Layer 9 of a small transformer language model trained on English Wikipedia (13 layers, counted from 0, width 96). Numbers have three digits each and are written without spaces.
A neuron's activation on a vector x is GELU(weights . x + bias), where the dot is the dot product.

Input weights of the MLP neurons that the questions are about. A number n stands for (n - 500) times 0.002.
n0 (bias -0.047): 476429555363584622541648476652457420369393368409539457443618260566518551452395556558347429485585463523638500459612404612610312349615491415515590586529358369689497617357675476615663506414445683570509290573466453560512607428586456532555468460516370720506343582363475711562596519579506562400
n7 (bias -0.210): 656650675773283647522341731356699480470251753450233476579540599429496358553384381403484530732348417528520557641452655611526492447582445654661646575344777641598299470345500566530229365483513263331444726147343601580517464687321590612577308568293456649444678649513374546402242660707570487529
n18 (bias -0.149): 729362366546582226789392657315470331430516469481649543321468585451599496627400375583569504645484588421364410358392750427414500641664571398493269448525703596643568520708450559570336701489451535381244578436451833332485424419348675457585551529604358441405623281721542339405448666587379569478
n26 (bias -0.113): 220751745483391590437559428534436639487513518788576569262399645724543487451370641555298418608340448411460243393461556608460361310282720349438462312532593408529554584757628400522384645513226655765466443530337765555657459373264508512436479500600687205749712619483326365591625400684408444758
n45 (bias -0.089): 512437626416538332312600627450418544664612336376665249625415396485461588590472455306586315599588326511338351541528306360263522855560234427580769546651593424353726465583628618500511696678520508496516492330355431392697608584543383729504447529389415477512560641564518431700737564422649685284
n65 (bias -0.039): 559362407432536531612712577654401472250819443321264413416458496657344562566635493346528586257584589469353468615323414762329500278383610473561322392660489373604551497489476623217500350594600397442597583262607527438624398655474536633614511437605581734429578439583449449607694553500667552401
n77 (bias -0.040): 397669630455354599517541512513465582613513419356516440334494406594604317510641631509503471704497603485455494477506446255497476588476503323546540512426672404591703570487393518561604439650418529530382604444298353456603419629525381503675530553548523651204557432691515478497566680461471188572
n81 (bias -0.099): 586325467551520496405325610623430377479470636606687442130395781459372585448529500590548454496320393473383406599689286672283292598333402556496577613504520593249504548584430987538566476675554517816579504480442671492684531690541488508223197535198500520434370551580416545344522492682636350365
n90 (bias -0.071): 557643438426616468408598455659428678734476586610545410292500606579546632528465397694504427450354507352475322619714539359528536425338670191533635336594383317482259490449461638711711279318362484408573441602481579338496710367719518316476559647407401842627300622469560443437372601452512458477
n107 (bias -0.018): 719404600465537604532560365269508525352426390353391745610622638737355444620570397428573358411354564446356496334294631404398671543423617536426748634496606739412552419512561641570378393434420401568577496564553508203417366535274485507366820582547429456473569437500648301320640450741727458417
n133 (bias -0.136): 504648694496576545222500416630554356559448607187724442500598795206608538565457340611415547352389622675456643336724488485413622492307496632534705436482489508578727524457409647532428269574288783609239456370569572416443573303345433526356545391386472568314526592496443511314561633581409644557
n141 (bias -0.170): 344639248652389784217412512769339571430409620412357367321660363412783321496324445392605398667560549737412415622422549629525395600325416458433393484443640559535602317475644551496746367373354458682651305416561671548664765657500547637616418356463361606671569667426377464469538254496371586400
n146 (bias -0.076): 391416615536488529471422368661476460423593395301864507796801651414638492297592641574485524536445551235414583365355452481589533553341582512416570388441687562622575588656371477613441447460701875579432496445303696535570122431476382474555572381600406462540556463387588333542657556632180333516
n155 (bias -0.060): 646640459423457533569503469587409471522555423419408595490479470488588349688586461453527389434508360589254395467398611552429500636458630477509309549527702319506530324395368359577579721636509380556456622413578383429640569336462518379748606482420562454459404341539526509682523513443784392506
n194 (bias -0.109): 488452540391667434488640722602449500411435618535426362358299739457670484322432401339584308632400599582466523467488596412638290553538578570677706477318555686283803247733570446790367588272599459347548281437366516594539560532472371478382340533480792458440398614561672601477322548629581779582
n207 (bias -0.105): 416569513621400513562625517652660259578548404811392332561600432709610567540109434639504453384389508352512278328461711525771563417206286531471454417532513732664357304578540492556456365534674518340487726584615408542609560257572733472459627297703130599607544518357437195602518388484570581274
n209 (bias -0.032): 697573595596531619335466410519318503535607332413497369458479640556563543394615457569358398519607567446405503510484551402562526555548556503497568518494341408740460293468524659249447619484472533540592519363446676519503536529184533497466360379305562503719518734590395581652639638476497484475
n210 (bias -0.031): 541455565378635464271584493493572471427514693341500500539368460422589301468469401452428714421479744384500428408542507351683395436382405468690295593539693450530558564483346467692330381666438564496659567446497571308740526535462566439518348391594251527287458634479383615685626385539588648537
n211 (bias -0.131): 627590294662584386504572198515781435654564135477724489373562627527357572675441354531619317496614400467478537347591606507592367436266664484662523538482607458590358620551554752259373459414457380569445639412442356485546474393597444595409489540461086462527773257536597374534496685526413477424
n219 (bias -0.053): 489383624641482778386521471410453233459630574532575568504479754303609675180603511374312654672661345620473459334585504388500584654409579748437307461432385656552389477518514398533534482584453459344537340285398455407489376645544416349728619432456451518526580560719557768447648397552522566464
n231 (bias -0.170): 681508371476592520565581216260508478468264368527336423484504595550590351402674477504766736504470460445662437654706417402472536532272504351371305599449739774560525528373577564429540526465551484467575372608613283830631507484523253478488335335286371595445489464647676711782496540448520374412
n238 (bias -0.047): 544736725545457422496460450571389421600597458262563497399312651373639370347486490392539480633453751308433658398266545546378544507376630430543390483433597483448504349710541543479627408346378360511616472440632511440708455542323536529522640459517489451626306566531653473477759528659657514426
n283 (bias -0.092): 580418644307686476391546588561400446492349536584690449313584455809546629524386448243752508414376532755351441548638457575389414309381538556669390722573450417697537397626681361319518422527434376609504310611515548363481628674325437515446433598194384714636518580441611211358427563374647562489
n294 (bias -0.153): 399335443342812462304396379455654652500333533609452446466297651492561692778409555281716385582461617427642570458492529670357504407653548120559376397538314719421676431285217429537416370451504669718270767613398340592633690471463484535522390542417293583467562588558609560610500467707270488572
n322 (bias -0.127): 587429403616582546399548578583474533554468617578496570581508309604390530353540246413762518341557508405537241641791242653207635577335717177308474346583626723403680527522545389710360661522171623472478558261561518392422633518346673811786669479522350649553546491401110418576624273492405651535
n324 (bias -0.092): 489518371623446477489568457623279653411601676431496356211414566223584604584711518587710662599557341555349635216329526475391683440521298364422450472452688475472305393478521603679411320500416647515522365536493549482500452280507500514453570562467462539339403673619544633602576570388650860482
n334 (bias -0.072): 272369471515334636195404734504436416577419530650652646481507424539641578394460573468628496420581423398435455530478515692618711623683596485322514493293340655479595366749402395680301535525493667240525371407568373450383538456431625639554462527482526584522250559493563720483647628682485598472
n342 (bias -0.093): 043533558542464629491646541672480339513500386537791539568663378463830540724279246349354421442475599453399598556307563667479565373627569428632455548581329444544716610634477524504635496438422683172280597419529406614484605391463460617645671643253393244703375678374538350381388329579559359488
n345 (bias -0.114): 538612616535563729290673627334670484504579579496764524500625264344628660271595541581681409742236333346528545393317504438456500509529500221363639483540263483554487386713628567618652678405624283415349759703098553407492606233406376540737702641522411533448337531574619496252482357463649496677
n349 (bias -0.144): 463429326651581491247585516504537378378243517488323523559689478322854524422604690345618301483489618461302434347513404770682454725425427721408597552461415765445504489467465484575627464218710419457467550488496568638553453911578370554509456647437666233500418352349386642607534821669660396464
n368 (bias -0.078): 442570535508378309686695469677492525607631568592580569392613570477714328496476507708399621582436572240449338351342229553624551532370557576526603500613278587549451576492460489421387376672217356500344627619360704485761423536196470665322448296516524447668648440175636672560577307526584504462
n376 (bias -0.083): 520609444362304668433634350702548507418676262733606481631620576662812382203411342528661351444632422462315257459378593678389638504584465554329508527470702574569391312650714337455339593540420372450810418468636682547563413390360262560572462534670429527428348549365408547631362382660640460468

Each question shows a token from some text and the vector x that enters the MLP there. A number n stands for (n - 500) times 0.01.

"im ": 416689496462479370415580439430477545476503563608475496590481543538360557513555526389505453550685512617641659477462468319464480439643480515460544615482516265371528639479556357423854363635502447475528618579550441469482139519557684470414614340536396473427415413541561548338490531590551514605
Which neuron lights up most? n77

"ver": 585573566444462446393510435535526713584420620597321520529218432564552572587301737483355719520758435581495585450482414482557317430476473431486632532687527470307529580476596425553631553591456529550536527604527480442409360491450536495568493222561488532556339423524274385308478402462651536697
Which neuron lights up most? n26

"3": 659476420408480375529381523496503504459484505573409631580298523502369653623444645369547676436594570624671729553446328404446455537509510449482661328402460525545425537574626385537559596399531660582601440596581382638572383424560572418456588266569328383388491434361345591424479327387691460691
The most active neuron and its activation: n231, at about 1.4

"M": 541483415452334419451313562469516696509587452575478525569644478564475633534472499440422476426694672544602593495434476351491420571656346567260596427529459405385381459649575429516677680536439506524617509528666402548390282394545588527330518323517499603519292458574586782433543436351478467633
The three highest activations, in order: n334, n376, n0

", ": 546652412420469402490532350534550491566471448529442529650475494519401509489492609400373614564596611627643713676437482266480343496500450548519511594526492344248413581503656344426660522537502481512608478499567540454454113436575579473542556271592369533566500566538339627481505375463565563577
The three highest activations, in order: n210, n219, n0

"er": 569413610309421188462633538464401651631454511677476594523319513567436485522332607376248694605532320589495603466509424509491383602644464550446717403579560599450407625515607428436505573511486508555461517652439473550468469478689510601521558279513577536616407472494334594268519412427370498590
Which neuron lights up most? n26

"ann": 491434462449442321459338495669426681507557461555468521555515604539499522502411560465654557435739634722749624523421415353553394367570366520355599431657464568224481528490588538476539403455432653502470630563664471580448347547563400547469551204573517609446435389510440514316482530342553392688
Which neuron lights up most? n294

"os": 804536388378370354443361408537460540602539546546455605633491497532421450624378652441340494564550390612430647555462496233514376536579498528526596620667354394473421663647536485447648573456323471406402582622583424624482494529640581336527659411589393543475415391409481636382493413361353429748
The two highest activations, in order: n90, n155

"ch": 466576440520350395536536595655615588349491544447445589574371514524446661467372572426495403509803745591468485478443477422597298420602545524330557506581627445396423489617474343484623591584605543404539590553613448600439240453556629473395555278458368493464457462526533665273481598348591405621
The three highest activations, in order: n207, n65, n194

"ub": 701573320435450566510323533523520626489522522467392566639279472512607542551461650331432514598547791620382600469443420494503446456473606684315562491600481438437418703525489429429812583609463413417568513433459374720429317594567638492556478422543383466502464374370484520414440490211542534678
Which neuron lights up most? n349

"c": 522562482537412341531348608552482687484473406566431641673538583603531600465503495284240409409739642602489551573505548393541233467577544555337560504574642529508404432632583468410619587505443439622596483534645508567268309427573635487376431269614464472468514405527582594360443528296465431564
The most active neuron and its activation: n376, at about 1.1

"and ": 564613503575420390457546388509495599455428499557354532657544461563454565531551564309463493455609597570547637458474456373456466429691524528501610439634498308402500642456603317425664459494501498476495559570590485517527097381723692532486533294500493499425465447656415647396477536451512514499
Which neuron lights up most? n65

"ic": 514559531432584299449455607579386378555586568556530551644453528556336602693366551451390756355526498760676624560431380544570288348531293631519549425542409441458460648496554486325700620534364463490497654469547544622533366525555565405503475327580417421508448382425464538272534386467583472662
Which neuron lights up most? n65

"ri": 658573397547460461662393725588403596570497520494508422678464466524484749574393580535538493526615474795585547496492402573457425342557406507306642629697420421343586663395406429378653647562468491523501556468508400530466393495484585485350544295490464569448311369525356375307505465509657359524
Which neuron lights up most? n81

"ey ": 467687495428435467392483483490470601412480396557462674541578597541450592439590537509407546447697600632645548585511427258461560349703450544402521583443419498433606570343558361393777566479554512450581543539540522544502221520511752325530620308508367433405492354490356403463527510336656564558
The most active neuron and its activation: n219, at about 1

"ed ": 567588457439453375488419355591413556488524510643538594498452482512399701529459622360701538566671343571640629433470514302438397414640550665482596544410498305452417677500634467452592405565552440484449521501583480509403127506599670508540577448460316387475473573498475609385522454465519492646
The three highest activations, in order: n211, n324, n219

"a ": 560526542534447510479528401527400696432297516525444589579575533431462554522358545463537541468702632490698791457428424351498387555519487474427650575672544400445446590522425453384636533549512497446528561544577502471530088464490613490328537328557403531439509457587530614416419469491476550587
Which neuron lights up most? n146

"app": 523477338430540380502422494722499728502459601482446591573465618510492616430376592402519560444497717716589518597499501366501466303551550602301558423640534522350533551424547489395671570621482527452428662456618515719411289593438413551437561243477500526374486504532383430267415500399478553605
The two highest activations, in order: n133, n65

"n": 417503367612546364519399528565421835627502488635560566561605593547573485502455537373473436423801624644553643539437351346481336465498396500402587449560353581364393490536603387470540529495553561437659554527520488541403336371542446527452504272492484579482296520579361676331548645462529442636
The most active neuron and its activation: n334, at about 2.1

"med": 489623510453431247449473432662548595655479500668429596499470461648363483648412625430445540571493557567518584650451340163507391344682567540335626335475495526466376588591765493411711471479481508452597529504489484650569476538459463465493611406351495428559526403418384577307557482466476397649
Which neuron lights up most? n26

"pr": 524616368521528435574307468474491688483428416620563517721540504490628607443443521324485585300624595592509568549434568402508366543684379535349562387714437232382489486642697575429567421627405533493614533527507389685434408474595408496316613263424428499524485475523561689353472520297547395601
Which neuron lights up most? n342

"ted ": 444755460416383438467511387523449601417440527634523605500395502570398639533546547414710578650649453615654569439540520367531467452641492556522564536519516373330464663431652362478607343539473474469547524531502398448431110533567697467414612433487417407412457497532434588392486503538534426615
The two highest activations, in order: n324, n77

"ated ": 599526517315438426395410542553468510429481585551520544646434491600328625516391516515578549604589412632632643596668479349519372508631431585428588551512592439368415524589500463383684323528408486428485599544605523426437197457626628397553622422395374508375452618553357546339489498560651350564
Which neuron lights up most? n81

"ag": 531395502355378424536406650521490644541484542502394561493326537551483528608300540390390477488525636462490519562574469420571433454567617513347724599653473441482435616602801412465489591562348344402475474701514438746523391410583605554452627487589612537469325374555569380337435460414388369702
Which neuron lights up most? n26

"the ": 482527451505448481510424436506505726454465505544511584552552460449464569524488598431545488432683659445606673425457479365490450601595463486384610540656494422487464477564516454367597502567423508466506588563561546490492007460555700534405565300484394486477488456545481623427431534463472515626
Which neuron lights up most? n146

"is": 723565376428495285567448459661435400623511496451410648620409510383361429535463666448388681389617564454521648589566369438497270421604495557406579571534558438400411572590598386556726589586392463662529681659550481521438422383540572372477545395434441478515352504415498651321484413312469466777
The two highest activations, in order: n155, n0

"===": 690556526511402217517445451541461512598475417499457696527316569411584668491458491416696536537639762540466677544568411339450394530593590482407486488652521349537450481576619340448482627562535528516509569408540545575436281474517675428470470326536293424477398417501475648295553477324662503628
The two highest activations, in order: n18, n238

"h": 332493397541435444540492460645512689447482476645380501570601607692498523509534447401448495479747724656518690515464570281454276457698369511402582517563467572325502542521514471473605725608523504371542453569648478622478336406454498452430509249556439394326383439574409556272490511481446606615
The three highest activations, in order: n194, n376, n342

"chool ": 735596500361507414576484468434477661582464509487450586534415582447424564631547577347341509412612572538618502471432524308512450523509416552310445587612431423271469573528655465353727583522612415405568475445491473613429258466622718466519596465572427371485579581427521701239539559381622421445
Which neuron lights up most? n219

"es ": 617608516392451347367446433531426477459507581630457657572459548537457615433516678397609537526645507482635638532496409319482352472722661497432507598556472322441476613425600454456633324555504527525534677542565449511351147473535748410532579350524377444435515547514461462396536380436507450641
Which neuron lights up most? n219

"on ": 473569462449463369513533453607515604405512511616545486560585511558413650553567491371571419516629634468602629415559530464445339529600602519461515439635491339416518536554501340424744528414633490421456573612445434588379098527568693530458583329490420434433444501591444633323393412476539491588
Which neuron lights up most? n342

"m": 541570308668358443439446406529499643416516507611491642582479529570515619571424453465523390332616643530560549549423473285470528446734421581278534459700577517360418483435621487543625547543438453440773524499588400548489358359557463440351488183586415502543401427636477714362492532425588507686
Which neuron lights up most? n376

"bec": 503647374512531334620363496575478614575447471615451574589444527472605546480320491307602526422547677636553537541402477356379373336667395524514587503593396489397389672510783555343755360417552600444574556516613511524477328465586522558464612366595447383375534379528435583324554498366697432606
The two highest activations, in order: n342, n238

"t": 546491441524477323549419457515365646453490496449514614556464535583562633540484580371500514401503571610526580534493404300529303469367513690432625484580491572543590727663701507522537544563398410342587515227514380738518409430504449437248631357637404608436384442472429659516346512456524442719
The three highest activations, in order: n194, n231, n211

"bo": 502714504401560449513406645635500878449457541579394610576469396524548583462427533441458680401810646642533651569422535391504348362602308517371553452570512588374605451385623602394707446516497543485586559395675424633426386370508403397554497384506378412437481406504403533331507530365501435451
The most active neuron and its activation: n141, at about 2.4

"-": 763620390601385395597447476587578412469453390408462596529415451507327462497392506514618537474562605599657590570555408546426399546588525642377583455648430576560499494630566277367572662526562456552562519435418480586465171430577636463467575267439440578547413538362345537404547485336597532639
Which neuron lights up most? n322

"g": 469564513408505241517528493761419694575503429615360683491415612681523646609386473574416505450524589764480656507488425445507425381629465562541670560513344468504399427419643450432572557532326508442600515597449423623422306406609600487436508382391454493636430407457284460367547414392527496630
Which neuron lights up most? n283

"l": 345527434475565253494498486636461702512528529430646604527512472671713540598525446527239496449469544683541656590447423378429407558632366419471729450598461363392527576390589453411650584452440557372542577484546356638532429401534549323549481281508458412612395543481247644419381550407628537646
The most active neuron and its activation: n342, at about 6.1

"V": 745569423399315413514236549403569787540512435505384599551401469539376534565406520492316541601716604500466582541435390504526418500615523593492598519492471435505389581576596372467621635551423474468623423629508385647443221527451605457387561316574447524628366616417489640417461588404522434625
Which neuron lights up most? n209

"ing": 551559414433563503515342310510518599516440444609489514466239536580495414595456732412442616458636693469598718529471421453713269575559493678362420493630573311419511556405718458497550587459553453423636359574513379678308397464593540574395560521519500717528412301476330503495414465263547445564
The most active neuron and its activation: n231, at about 2.9